Layer 3 of a small transformer language model trained on English Wikipedia (19 layers, counted from 0, width 64).
A neuron's activation on a vector x is SiLU(gate . x) times (in . x), where the dot is the dot product.

Input weights of the MLP neurons that the questions are about. A number n stands for (n - 128) times 0.0081.
n5 gate: 105, 78, 67, 125, 123, 119, 124, 94, 142, 156, 147, 106, 167, 91, 147, 188, 152, 192, 160, 144, 102, 103, 134, 76, 168, 111, 141, 140, 146, 106, 102, 142, 120, 166, 113, 145, 116, 154, 152, 138, 120, 161, 165, 108, 138, 160, 153, 135, 113, 131, 131, 97, 125, 144, 110, 130, 178, 114, 150, 132, 138, 142, 117, 148
n13 gate: 107, 169, 95, 164, 60, 62, 122, 138, 148, 190, 102, 127, 182, 165, 162, 102, 79, 204, 108, 198, 98, 129, 125, 165, 117, 138, 107, 162, 181, 138, 75, 142, 104, 163, 104, 107, 125, 206, 103, 163, 128, 108, 139, 140, 150, 58, 119, 160, 87, 140, 112, 80, 124, 133, 120, 111, 103, 120, 115, 119, 135, 167, 154, 111
n14 gate: 97, 127, 111, 59, 133, 81, 149, 115, 110, 117, 98, 148, 102, 145, 165, 143, 107, 90, 143, 168, 134, 136, 81, 176, 121, 89, 127, 91, 100, 107, 143, 133, 162, 161, 132, 123, 146, 74, 128, 147, 114, 164, 148, 137, 112, 114, 107, 141, 134, 103, 61, 131, 92, 173, 185, 134, 190, 131, 143, 125, 130, 87, 123, 93
n31 gate: 148, 120, 156, 130, 50, 131, 99, 102, 151, 158, 103, 130, 170, 189, 177, 164, 87, 203, 100, 105, 179, 130, 107, 123, 145, 67, 165, 170, 163, 94, 125, 111, 117, 87, 108, 132, 143, 151, 125, 92, 142, 170, 110, 120, 143, 97, 88, 145, 145, 170, 179, 83, 142, 169, 111, 94, 160, 146, 79, 139, 128, 105, 118, 117
n51 gate: 103, 102, 118, 137, 160, 79, 157, 147, 133, 93, 137, 135, 122, 155, 134, 67, 160, 112, 110, 137, 182, 166, 103, 140, 146, 123, 124, 65, 103, 146, 144, 145, 143, 189, 106, 148, 155, 116, 160, 163, 116, 153, 131, 110, 110, 92, 166, 117, 172, 144, 106, 122, 95, 119, 147, 75, 151, 129, 112, 165, 109, 128, 96, 125
n75 gate: 116, 81, 93, 167, 140, 135, 188, 125, 212, 105, 131, 78, 98, 200, 109, 145, 79, 115, 123, 166, 118, 130, 185, 118, 110, 146, 124, 152, 145, 79, 79, 121, 104, 122, 105, 136, 72, 110, 99, 76, 134, 148, 111, 131, 104, 95, 109, 66, 140, 167, 115, 92, 143, 125, 110, 65, 132, 83, 159, 150, 130, 131, 102, 169
n110 gate: 91, 161, 127, 78, 139, 124, 146, 154, 147, 150, 146, 91, 91, 162, 108, 141, 77, 64, 156, 103, 147, 135, 93, 137, 187, 74, 135, 202, 119, 116, 198, 106, 191, 99, 138, 204, 93, 163, 72, 150, 174, 130, 48, 118, 13, 174, 95, 166, 160, 157, 98, 88, 187, 147, 179, 141, 102, 74, 120, 169, 92, 149, 172, 132
n112 gate: 121, 148, 95, 121, 111, 139, 118, 190, 123, 174, 117, 126, 182, 146, 107, 94, 183, 191, 97, 105, 115, 155, 102, 124, 175, 170, 25, 199, 202, 148, 134, 132, 81, 118, 75, 131, 78, 144, 113, 76, 158, 133, 107, 112, 116, 83, 96, 105, 117, 153, 121, 131, 175, 114, 123, 103, 96, 168, 64, 109, 146, 101, 104, 126
n123 gate: 161, 168, 161, 153, 153, 93, 103, 111, 166, 142, 141, 83, 120, 141, 142, 158, 141, 128, 173, 143, 135, 103, 145, 140, 210, 92, 143, 152, 112, 61, 139, 106, 153, 146, 141, 156, 63, 90, 116, 148, 116, 118, 121, 107, 112, 133, 129, 153, 180, 128, 92, 172, 166, 115, 131, 115, 103, 137, 150, 80, 133, 169, 147, 144
n127 gate: 115, 152, 123, 136, 131, 113, 96, 170, 158, 228, 205, 133, 148, 127, 128, 98, 160, 168, 104, 122, 175, 115, 101, 114, 231, 105, 102, 164, 135, 131, 151, 136, 69, 177, 87, 115, 91, 155, 104, 141, 145, 167, 122, 90, 123, 125, 154, 91, 164, 105, 140, 147, 122, 49, 109, 163, 110, 91, 99, 145, 144, 150, 126, 138
n135 gate: 144, 111, 88, 157, 180, 117, 213, 102, 91, 86, 81, 122, 150, 129, 119, 125, 151, 139, 148, 115, 79, 131, 126, 123, 72, 97, 160, 137, 155, 95, 91, 150, 109, 69, 119, 151, 98, 173, 101, 92, 164, 137, 148, 136, 133, 167, 95, 133, 104, 176, 192, 92, 175, 118, 57, 88, 138, 151, 158, 109, 132, 113, 192, 97
n152 gate: 96, 169, 148, 83, 78, 116, 104, 119, 171, 142, 141, 143, 122, 117, 201, 99, 172, 195, 126, 149, 123, 179, 146, 178, 133, 123, 89, 109, 44, 112, 171, 94, 117, 131, 169, 121, 141, 90, 114, 118, 108, 158, 146, 149, 154, 150, 82, 158, 119, 152, 115, 120, 145, 132, 135, 116, 127, 143, 92, 141, 133, 124, 164, 136
n177 gate: 166, 109, 117, 103, 123, 119, 118, 129, 184, 133, 57, 152, 168, 161, 109, 74, 144, 124, 85, 123, 141, 103, 87, 120, 117, 136, 144, 194, 58, 119, 193, 162, 110, 165, 165, 186, 85, 128, 81, 109, 146, 100, 129, 140, 119, 151, 130, 184, 133, 89, 134, 108, 87, 140, 182, 71, 127, 145, 122, 146, 181, 135, 132, 189
n191 gate: 118, 149, 85, 132, 171, 118, 164, 146, 109, 138, 119, 117, 215, 132, 146, 64, 151, 137, 224, 197, 114, 115, 120, 80, 135, 87, 179, 92, 105, 51, 78, 108, 121, 104, 81, 136, 123, 193, 77, 115, 173, 143, 146, 142, 216, 148, 54, 150, 124, 157, 143, 78, 125, 112, 133, 50, 122, 80, 109, 140, 105, 124, 129, 147
n5 in: 66, 95, 110, 144, 130, 103, 86, 145, 144, 92, 141, 95, 208, 140, 174, 160, 157, 140, 189, 161, 83, 93, 161, 73, 176, 138, 170, 102, 176, 136, 101, 149, 120, 146, 123, 152, 117, 136, 108, 154, 150, 184, 160, 87, 154, 158, 187, 101, 130, 87, 136, 152, 158, 114, 92, 129, 144, 79, 174, 186, 83, 156, 95, 153
n13 in: 157, 185, 143, 123, 173, 87, 91, 119, 100, 96, 148, 136, 146, 52, 88, 249, 74, 171, 145, 117, 141, 105, 155, 136, 197, 80, 146, 126, 86, 183, 134, 116, 203, 91, 125, 186, 87, 122, 200, 127, 173, 104, 135, 173, 160, 52, 85, 176, 133, 117, 154, 68, 131, 208, 159, 166, 158, 52, 172, 94, 53, 49, 120, 46
n14 in: 134, 126, 143, 65, 123, 74, 162, 146, 128, 112, 94, 149, 95, 129, 125, 131, 89, 87, 102, 221, 120, 173, 139, 202, 111, 122, 118, 101, 80, 155, 165, 143, 152, 171, 138, 107, 181, 88, 114, 190, 94, 135, 127, 130, 99, 146, 129, 114, 136, 115, 28, 147, 95, 155, 162, 124, 169, 131, 177, 128, 179, 72, 93, 76
n31 in: 115, 100, 136, 160, 116, 69, 120, 158, 103, 179, 98, 119, 153, 92, 91, 80, 156, 115, 131, 121, 81, 173, 93, 123, 98, 93, 190, 100, 125, 234, 70, 135, 106, 145, 124, 109, 193, 117, 141, 134, 183, 99, 163, 178, 110, 81, 81, 147, 103, 103, 62, 173, 141, 169, 104, 118, 126, 175, 133, 76, 114, 129, 114, 116
n51 in: 92, 141, 152, 114, 173, 153, 120, 118, 146, 100, 152, 125, 99, 116, 88, 163, 118, 75, 137, 132, 124, 104, 124, 107, 163, 137, 145, 94, 112, 96, 160, 174, 121, 159, 128, 136, 117, 142, 156, 172, 134, 174, 151, 141, 98, 138, 121, 133, 127, 146, 107, 129, 182, 141, 121, 171, 137, 126, 190, 150, 152, 120, 123, 98
n75 in: 122, 84, 109, 179, 159, 130, 153, 134, 184, 119, 119, 95, 124, 182, 110, 116, 92, 110, 140, 170, 125, 128, 186, 110, 117, 134, 113, 152, 155, 94, 95, 131, 57, 129, 115, 117, 71, 112, 107, 80, 126, 131, 116, 128, 90, 119, 97, 51, 98, 159, 137, 119, 142, 114, 118, 73, 110, 90, 138, 165, 122, 152, 100, 163
n110 in: 100, 142, 134, 107, 158, 135, 104, 175, 165, 159, 162, 103, 136, 121, 118, 117, 87, 118, 153, 99, 146, 175, 90, 125, 211, 143, 140, 175, 124, 115, 201, 90, 147, 116, 165, 242, 103, 163, 90, 160, 169, 140, 54, 144, 73, 183, 78, 166, 188, 141, 90, 83, 179, 111, 153, 141, 103, 68, 124, 150, 66, 145, 158, 152
n112 in: 80, 137, 100, 96, 89, 152, 131, 156, 135, 145, 116, 144, 154, 169, 100, 89, 129, 150, 90, 124, 120, 147, 82, 147, 148, 150, 63, 214, 150, 131, 174, 150, 99, 139, 110, 94, 132, 130, 117, 72, 122, 115, 113, 97, 112, 81, 135, 93, 98, 166, 114, 140, 176, 117, 99, 105, 82, 174, 65, 65, 125, 105, 110, 111
n123 in: 185, 161, 169, 132, 138, 92, 126, 123, 117, 128, 101, 126, 107, 133, 206, 134, 114, 151, 146, 117, 135, 132, 167, 105, 178, 132, 148, 134, 129, 73, 124, 108, 124, 181, 204, 134, 75, 143, 85, 161, 131, 92, 147, 108, 155, 110, 146, 173, 188, 130, 92, 169, 124, 89, 145, 153, 94, 130, 112, 93, 127, 181, 158, 177
n127 in: 106, 133, 111, 156, 138, 99, 83, 142, 151, 202, 205, 148, 154, 115, 106, 92, 156, 158, 104, 138, 175, 143, 95, 90, 232, 112, 114, 155, 112, 130, 160, 135, 75, 157, 92, 115, 107, 157, 109, 130, 161, 164, 107, 76, 133, 130, 153, 113, 148, 108, 136, 146, 119, 61, 121, 158, 97, 104, 106, 161, 138, 148, 102, 125
n135 in: 172, 142, 92, 145, 201, 142, 149, 135, 148, 80, 138, 110, 137, 108, 140, 162, 182, 146, 127, 121, 131, 159, 122, 115, 44, 191, 94, 93, 74, 95, 151, 140, 154, 126, 175, 148, 114, 149, 207, 124, 181, 167, 139, 119, 124, 164, 94, 144, 126, 174, 171, 139, 193, 112, 65, 87, 170, 159, 192, 118, 129, 63, 148, 133
n152 in: 96, 144, 181, 145, 17, 119, 123, 114, 144, 117, 165, 144, 193, 90, 158, 67, 204, 220, 153, 132, 73, 151, 145, 127, 110, 129, 156, 141, 91, 114, 160, 80, 142, 102, 136, 97, 184, 51, 153, 19, 110, 140, 170, 122, 159, 161, 143, 175, 135, 140, 110, 92, 145, 147, 99, 119, 173, 127, 45, 142, 170, 129, 119, 168
n177 in: 180, 106, 139, 142, 135, 109, 128, 153, 199, 111, 51, 147, 183, 165, 143, 88, 144, 136, 90, 134, 86, 97, 110, 118, 131, 115, 132, 220, 83, 107, 175, 142, 126, 170, 172, 186, 89, 117, 75, 85, 104, 104, 121, 137, 129, 161, 121, 162, 138, 97, 152, 122, 64, 116, 184, 113, 129, 128, 85, 139, 202, 144, 112, 197
n191 in: 100, 121, 80, 146, 174, 125, 170, 144, 112, 139, 109, 117, 220, 148, 144, 28, 161, 120, 233, 179, 104, 127, 111, 106, 124, 102, 163, 122, 96, 63, 76, 119, 118, 98, 121, 102, 135, 228, 118, 110, 179, 127, 139, 116, 233, 146, 85, 133, 112, 118, 134, 107, 151, 125, 116, 38, 134, 87, 107, 122, 116, 140, 130, 153

Each question shows a token from some text and the vector x that enters the MLP there. A number n stands for (n - 128) times 0.011.

" to": 101, 135, 105, 137, 125, 130, 120, 144, 118, 133, 94, 181, 115, 99, 98, 175, 125, 113, 134, 144, 138, 145, 114, 113, 118, 126, 140, 145, 134, 139, 76, 153, 148, 135, 135, 128, 148, 145, 164, 91, 110, 98, 105, 105, 139, 153, 135, 125, 118, 121, 98, 118, 186, 79, 93, 124, 90, 98, 129, 132, 132, 95, 174, 162
The neuron with the highest activation: n135

"ru": 133, 145, 174, 127, 100, 165, 127, 125, 128, 103, 120, 131, 114, 111, 75, 116, 121, 145, 114, 135, 161, 155, 82, 112, 136, 117, 145, 120, 133, 117, 110, 95, 143, 160, 152, 99, 120, 116, 177, 83, 154, 100, 102, 170, 115, 127, 149, 113, 121, 134, 89, 138, 147, 116, 119, 147, 125, 96, 128, 104, 103, 133, 122, 158
The most active neuron and its activation: n5, at about 0.21

" takes": 104, 141, 106, 147, 124, 129, 122, 140, 103, 94, 89, 159, 138, 84, 129, 159, 136, 94, 120, 137, 160, 160, 132, 129, 157, 89, 132, 160, 123, 125, 142, 161, 119, 133, 113, 112, 84, 136, 122, 117, 96, 102, 117, 114, 178, 152, 156, 120, 131, 116, 65, 167, 154, 75, 125, 117, 133, 119, 138, 136, 155, 110, 136, 98
Which three neurons fire most, strongest first? n127, n123, n14

" my": 103, 123, 188, 149, 117, 153, 122, 160, 104, 140, 111, 145, 128, 135, 114, 148, 118, 100, 132, 140, 121, 150, 160, 129, 130, 126, 162, 152, 94, 157, 88, 122, 102, 129, 119, 88, 137, 138, 141, 82, 126, 99, 97, 145, 142, 128, 152, 134, 142, 100, 128, 141, 141, 85, 97, 116, 113, 143, 166, 126, 99, 135, 168, 184
The neuron with the highest activation: n14

"K": 96, 137, 166, 149, 128, 156, 142, 137, 147, 131, 111, 143, 125, 139, 108, 141, 128, 115, 160, 127, 152, 131, 163, 136, 101, 106, 135, 134, 132, 179, 116, 145, 146, 127, 148, 134, 112, 108, 176, 46, 131, 89, 138, 53, 136, 129, 130, 97, 130, 131, 91, 166, 141, 119, 109, 131, 107, 130, 134, 131, 124, 119, 146, 184
The neuron with the highest activation: n75

"pon": 110, 145, 129, 175, 153, 134, 113, 111, 121, 119, 62, 142, 108, 97, 136, 97, 142, 120, 110, 114, 129, 163, 101, 123, 128, 111, 158, 155, 123, 121, 118, 144, 148, 152, 137, 95, 138, 109, 192, 96, 126, 101, 104, 132, 122, 173, 133, 110, 133, 148, 89, 145, 155, 107, 120, 137, 148, 102, 122, 110, 124, 127, 113, 136
The most active neuron and its activation: n13, at about 0.11

"tur": 130, 140, 152, 144, 117, 160, 126, 113, 109, 128, 85, 145, 122, 130, 87, 135, 117, 136, 135, 101, 141, 182, 95, 127, 141, 98, 171, 159, 130, 151, 136, 84, 152, 140, 160, 110, 159, 110, 168, 119, 129, 143, 119, 113, 141, 121, 118, 129, 116, 113, 124, 156, 154, 96, 122, 117, 138, 126, 156, 109, 109, 88, 103, 140
Which two neurons fire most, strongest first? n31, n75

"s": 107, 145, 136, 149, 152, 171, 124, 97, 108, 115, 88, 145, 139, 122, 113, 114, 124, 126, 149, 133, 159, 151, 137, 122, 107, 98, 129, 125, 124, 163, 129, 108, 97, 155, 139, 112, 104, 93, 162, 112, 83, 141, 123, 104, 154, 108, 145, 121, 117, 124, 92, 148, 185, 165, 103, 124, 114, 112, 124, 120, 135, 78, 149, 172
The most active neuron and its activation: n110, at about 0.23

"3": 124, 119, 160, 137, 130, 126, 142, 143, 86, 114, 85, 71, 115, 126, 104, 138, 109, 119, 130, 132, 158, 115, 86, 145, 118, 111, 152, 131, 126, 146, 157, 153, 164, 139, 111, 109, 121, 135, 161, 141, 135, 114, 113, 98, 77, 167, 148, 114, 91, 118, 118, 123, 139, 97, 129, 139, 135, 140, 109, 107, 161, 91, 151, 201
Which three neurons fire most, strongest first? n13, n191, n152

" was": 102, 161, 124, 164, 131, 145, 143, 118, 146, 123, 53, 186, 136, 103, 91, 158, 128, 115, 93, 150, 167, 137, 106, 134, 152, 106, 127, 142, 127, 119, 120, 147, 128, 132, 116, 108, 123, 169, 164, 101, 120, 140, 135, 163, 124, 167, 129, 112, 106, 109, 102, 123, 141, 132, 108, 127, 153, 134, 98, 136, 156, 88, 142, 158
The most active neuron and its activation: n177, at about 0.22

" ": 125, 143, 128, 126, 127, 139, 118, 138, 93, 143, 101, 142, 136, 137, 112, 120, 112, 102, 138, 130, 125, 116, 133, 123, 87, 119, 197, 127, 135, 126, 147, 124, 113, 107, 98, 142, 118, 154, 200, 100, 91, 145, 99, 113, 118, 139, 126, 93, 126, 117, 95, 156, 100, 124, 106, 150, 115, 115, 126, 125, 152, 115, 153, 121
The neuron with the highest activation: n123

" at": 123, 132, 120, 182, 138, 132, 144, 125, 105, 148, 113, 190, 117, 95, 136, 154, 122, 97, 90, 142, 151, 140, 110, 121, 97, 158, 156, 124, 148, 126, 92, 116, 122, 127, 117, 146, 132, 153, 149, 115, 118, 127, 124, 101, 125, 173, 176, 117, 121, 103, 72, 128, 127, 90, 124, 122, 149, 83, 101, 122, 139, 99, 160, 144
The neuron with the highest activation: n112

" and": 87, 129, 123, 110, 110, 110, 138, 148, 111, 138, 107, 169, 130, 121, 85, 165, 129, 121, 121, 148, 137, 134, 138, 107, 92, 120, 121, 118, 101, 131, 104, 130, 107, 141, 138, 131, 128, 121, 165, 106, 90, 154, 127, 120, 135, 167, 112, 116, 119, 107, 94, 123, 139, 95, 106, 136, 108, 123, 82, 131, 113, 57, 145, 179
Which three neurons fire most, strongest first? n152, n123, n14

" of": 87, 125, 154, 144, 122, 158, 141, 131, 113, 151, 106, 186, 98, 86, 113, 147, 141, 109, 123, 149, 137, 134, 90, 113, 119, 145, 148, 144, 124, 137, 104, 114, 99, 121, 126, 139, 130, 108, 166, 141, 99, 117, 118, 110, 111, 160, 126, 115, 128, 126, 112, 153, 178, 105, 117, 125, 106, 80, 117, 106, 140, 92, 136, 205
The most active neuron and its activation: n13, at about 0.25

" super": 124, 141, 147, 164, 98, 141, 144, 118, 97, 130, 96, 182, 152, 132, 146, 136, 120, 106, 113, 124, 97, 144, 111, 108, 119, 151, 188, 132, 118, 120, 110, 119, 112, 119, 155, 117, 129, 117, 131, 96, 142, 121, 113, 161, 96, 127, 115, 118, 138, 128, 67, 186, 117, 89, 136, 135, 113, 159, 94, 134, 96, 136, 144, 75
Which two neurons fire most, strongest first? n5, n127

" the": 107, 104, 151, 137, 115, 170, 147, 150, 65, 141, 94, 144, 97, 105, 116, 182, 127, 124, 156, 124, 121, 144, 131, 129, 121, 123, 127, 140, 111, 122, 104, 125, 95, 127, 107, 119, 126, 165, 155, 92, 86, 128, 89, 128, 104, 145, 120, 128, 124, 107, 102, 148, 139, 128, 106, 112, 138, 106, 127, 148, 131, 82, 162, 170
Which three neurons fire most, strongest first? n177, n127, n123

" Queen": 151, 141, 160, 116, 145, 134, 132, 124, 99, 153, 113, 111, 142, 102, 107, 149, 115, 91, 161, 121, 128, 119, 128, 127, 145, 134, 147, 160, 130, 138, 96, 101, 77, 137, 185, 144, 137, 107, 138, 73, 130, 114, 73, 108, 185, 130, 146, 110, 122, 136, 129, 159, 122, 104, 131, 142, 107, 156, 124, 125, 125, 81, 83, 124
The most active neuron and its activation: n51, at about 0.11

"ō": 117, 142, 166, 104, 113, 130, 141, 83, 89, 151, 119, 142, 111, 130, 72, 109, 113, 122, 130, 144, 112, 141, 167, 126, 124, 126, 162, 149, 101, 128, 120, 117, 147, 142, 139, 119, 112, 99, 178, 99, 117, 86, 90, 164, 131, 137, 122, 109, 116, 120, 135, 152, 128, 130, 104, 135, 138, 113, 102, 125, 140, 119, 89, 165
The neuron with the highest activation: n5

" report": 110, 137, 95, 154, 152, 158, 143, 151, 95, 126, 133, 159, 132, 141, 117, 111, 117, 84, 136, 131, 144, 141, 101, 128, 175, 132, 139, 146, 119, 159, 143, 181, 114, 153, 119, 103, 151, 125, 153, 99, 119, 96, 151, 135, 168, 141, 119, 133, 138, 112, 87, 177, 118, 78, 125, 128, 128, 187, 112, 82, 158, 102, 108, 127
The neuron with the highest activation: n112

"\n": 163, 119, 99, 96, 126, 159, 143, 136, 131, 148, 44, 137, 146, 67, 110, 126, 119, 111, 132, 121, 136, 111, 115, 124, 138, 83, 155, 92, 120, 112, 90, 140, 129, 122, 102, 146, 127, 129, 156, 133, 77, 115, 127, 105, 121, 135, 133, 119, 127, 122, 72, 111, 145, 91, 113, 137, 128, 138, 118, 155, 128, 98, 104, 170
Which two neurons fire most, strongest first? n191, n14

"ville": 138, 137, 168, 169, 169, 187, 144, 143, 89, 113, 149, 143, 119, 127, 102, 144, 132, 126, 151, 151, 148, 112, 78, 133, 102, 139, 167, 149, 129, 119, 129, 138, 141, 146, 144, 138, 120, 116, 177, 109, 138, 118, 101, 145, 116, 158, 150, 105, 109, 127, 104, 106, 130, 101, 119, 124, 125, 111, 130, 143, 119, 107, 101, 100
The neuron with the highest activation: n135

" on": 94, 142, 133, 126, 115, 141, 134, 134, 91, 122, 89, 187, 123, 104, 132, 161, 147, 104, 96, 132, 115, 144, 88, 111, 137, 132, 169, 120, 138, 137, 86, 130, 106, 166, 135, 132, 135, 131, 151, 118, 98, 105, 108, 140, 123, 158, 151, 113, 134, 150, 114, 137, 147, 91, 128, 121, 149, 85, 86, 137, 103, 101, 179, 121
The neuron with the highest activation: n75

"na": 136, 146, 158, 114, 148, 168, 141, 105, 103, 112, 127, 121, 102, 120, 75, 107, 117, 134, 144, 127, 150, 136, 126, 119, 105, 123, 132, 142, 125, 149, 89, 93, 156, 126, 153, 94, 133, 105, 158, 80, 126, 117, 97, 153, 117, 143, 130, 125, 128, 102, 72, 134, 165, 153, 98, 130, 104, 101, 124, 135, 68, 118, 95, 162
The neuron with the highest activation: n177

" career": 113, 138, 139, 115, 123, 131, 150, 118, 137, 139, 128, 150, 130, 111, 102, 108, 116, 79, 138, 142, 146, 149, 114, 139, 144, 108, 97, 125, 140, 155, 187, 184, 94, 159, 108, 98, 152, 146, 132, 138, 125, 144, 143, 155, 130, 126, 142, 106, 121, 146, 96, 153, 116, 126, 103, 109, 90, 146, 143, 177, 124, 97, 100, 172
The most active neuron and its activation: n51, at about 0.66

" team": 126, 152, 118, 122, 143, 151, 138, 119, 84, 143, 133, 160, 132, 155, 85, 129, 119, 75, 119, 149, 137, 135, 80, 121, 146, 92, 147, 99, 132, 124, 159, 125, 91, 151, 119, 117, 130, 140, 150, 113, 101, 146, 104, 117, 187, 112, 122, 118, 123, 117, 67, 128, 141, 125, 114, 120, 95, 127, 133, 126, 123, 63, 84, 132
Which three neurons fire most, strongest first? n14, n191, n51

"9": 178, 156, 102, 98, 105, 141, 125, 113, 88, 110, 121, 77, 122, 124, 85, 120, 124, 91, 143, 131, 128, 112, 137, 128, 126, 129, 171, 115, 126, 159, 146, 136, 111, 159, 140, 124, 161, 127, 135, 127, 112, 106, 131, 126, 108, 154, 140, 115, 107, 118, 113, 153, 137, 110, 135, 133, 87, 111, 142, 118, 103, 103, 182, 218
The most active neuron and its activation: n13, at about 0.18

"2": 142, 147, 105, 110, 123, 122, 140, 107, 61, 103, 121, 58, 114, 129, 105, 133, 114, 136, 125, 131, 135, 121, 109, 142, 141, 130, 175, 111, 125, 165, 131, 142, 142, 159, 119, 119, 133, 156, 153, 95, 114, 130, 111, 107, 77, 163, 151, 118, 107, 110, 96, 173, 133, 141, 129, 143, 96, 132, 74, 147, 131, 98, 139, 139
The most active neuron and its activation: n191, at about 0.17

"ft": 124, 156, 172, 161, 175, 146, 134, 112, 98, 125, 156, 181, 118, 134, 127, 125, 127, 97, 135, 123, 161, 126, 92, 141, 98, 86, 153, 153, 142, 141, 182, 187, 117, 145, 112, 103, 129, 106, 184, 97, 106, 120, 123, 122, 147, 106, 127, 134, 106, 136, 77, 129, 144, 118, 108, 133, 122, 152, 141, 133, 117, 88, 116, 159
Which two neurons fire most, strongest first? n5, n51

"ac": 120, 129, 127, 116, 154, 190, 141, 135, 116, 114, 123, 72, 130, 106, 126, 112, 125, 131, 131, 122, 140, 157, 126, 114, 83, 119, 139, 151, 131, 148, 146, 96, 147, 113, 115, 98, 95, 117, 179, 100, 109, 117, 133, 130, 107, 121, 156, 110, 112, 96, 75, 134, 130, 109, 109, 133, 83, 82, 98, 142, 84, 123, 126, 110
The most active neuron and its activation: n177, at about 0.24

" band": 138, 141, 141, 115, 144, 146, 129, 126, 70, 119, 152, 203, 129, 143, 116, 148, 113, 74, 118, 151, 131, 117, 109, 118, 170, 117, 151, 125, 131, 146, 103, 116, 101, 155, 130, 107, 129, 156, 139, 115, 113, 120, 123, 136, 184, 99, 144, 99, 133, 139, 60, 159, 137, 114, 115, 122, 111, 116, 112, 124, 140, 80, 99, 100
The neuron with the highest activation: n14

" group": 129, 128, 157, 117, 130, 162, 150, 108, 64, 129, 146, 171, 132, 143, 116, 125, 131, 81, 114, 143, 147, 134, 117, 110, 178, 106, 133, 134, 129, 124, 139, 159, 96, 146, 122, 113, 147, 143, 167, 91, 116, 129, 111, 142, 180, 97, 141, 118, 133, 148, 82, 152, 131, 140, 117, 132, 90, 118, 132, 106, 157, 57, 99, 142
The neuron with the highest activation: n112

" song": 152, 129, 120, 147, 142, 136, 136, 118, 70, 153, 117, 152, 139, 152, 99, 134, 115, 59, 116, 159, 122, 140, 93, 116, 180, 130, 171, 130, 129, 120, 118, 131, 114, 160, 135, 92, 133, 143, 142, 114, 93, 112, 105, 141, 171, 115, 114, 118, 106, 125, 94, 150, 124, 101, 133, 128, 119, 148, 135, 142, 153, 108, 97, 142
The neuron with the highest activation: n152

" Kin": 89, 123, 174, 101, 147, 128, 125, 112, 162, 116, 114, 137, 130, 103, 130, 123, 133, 114, 130, 128, 121, 137, 148, 129, 147, 135, 150, 132, 124, 134, 115, 147, 111, 151, 129, 131, 105, 115, 177, 19, 129, 86, 87, 92, 132, 112, 118, 117, 121, 93, 114, 182, 138, 85, 116, 142, 139, 133, 173, 108, 130, 130, 117, 139
The most active neuron and its activation: n75, at about 0.17

"d": 111, 147, 163, 114, 142, 138, 113, 131, 82, 98, 76, 124, 111, 121, 112, 131, 132, 108, 111, 131, 157, 150, 128, 117, 118, 98, 153, 147, 131, 175, 108, 126, 116, 148, 136, 103, 106, 79, 191, 87, 104, 134, 116, 93, 115, 130, 128, 110, 115, 82, 108, 107, 172, 112, 114, 129, 111, 138, 124, 144, 145, 119, 131, 113
The neuron with the highest activation: n191

"La": 89, 105, 168, 132, 131, 156, 125, 137, 126, 117, 137, 115, 111, 128, 89, 144, 114, 145, 149, 132, 133, 129, 111, 127, 132, 170, 151, 125, 135, 127, 82, 107, 151, 138, 158, 135, 120, 102, 164, 62, 111, 119, 65, 109, 157, 138, 127, 125, 106, 100, 72, 135, 126, 115, 97, 133, 109, 97, 131, 143, 98, 123, 129, 159
The neuron with the highest activation: n75

" (": 136, 111, 122, 176, 113, 152, 124, 132, 119, 126, 86, 165, 133, 95, 123, 147, 94, 115, 138, 140, 165, 111, 141, 117, 74, 116, 168, 81, 127, 126, 123, 134, 144, 147, 97, 104, 124, 150, 155, 118, 86, 128, 123, 135, 113, 153, 132, 116, 146, 127, 119, 170, 135, 97, 107, 149, 124, 124, 115, 121, 102, 108, 156, 138
The neuron with the highest activation: n110

",": 112, 98, 125, 123, 125, 147, 116, 154, 102, 112, 60, 150, 129, 94, 104, 156, 117, 109, 121, 141, 158, 133, 134, 120, 104, 119, 150, 128, 144, 132, 110, 168, 122, 115, 149, 109, 136, 121, 175, 113, 121, 153, 122, 112, 136, 147, 110, 119, 128, 149, 113, 143, 117, 124, 98, 140, 119, 131, 91, 104, 88, 81, 128, 225
Which two neurons fire most, strongest first? n127, n110

" her": 123, 166, 163, 161, 116, 150, 119, 147, 100, 169, 81, 84, 114, 97, 108, 137, 134, 86, 156, 144, 122, 149, 157, 125, 176, 91, 133, 154, 113, 143, 89, 109, 111, 138, 135, 89, 115, 149, 146, 113, 126, 118, 118, 117, 133, 128, 121, 123, 134, 104, 117, 152, 124, 110, 85, 112, 145, 101, 140, 131, 112, 119, 145, 186
Which three neurons fire most, strongest first? n123, n191, n127

" asked": 124, 135, 87, 135, 115, 156, 126, 154, 126, 129, 91, 149, 130, 113, 100, 130, 120, 100, 113, 141, 181, 150, 126, 126, 132, 108, 137, 174, 120, 154, 120, 141, 68, 157, 104, 112, 93, 100, 136, 102, 116, 97, 118, 109, 155, 136, 109, 140, 137, 80, 128, 126, 147, 90, 126, 119, 129, 138, 80, 104, 154, 103, 114, 92
Which three neurons fire most, strongest first? n112, n127, n177

")": 128, 125, 147, 80, 121, 165, 143, 177, 75, 130, 115, 164, 140, 127, 124, 154, 116, 122, 111, 132, 167, 122, 140, 130, 123, 88, 148, 90, 166, 146, 118, 142, 164, 145, 131, 105, 112, 143, 154, 133, 100, 127, 118, 134, 159, 123, 132, 124, 114, 115, 142, 132, 141, 119, 103, 138, 84, 163, 116, 140, 144, 77, 109, 186
The most active neuron and its activation: n110, at about 0.28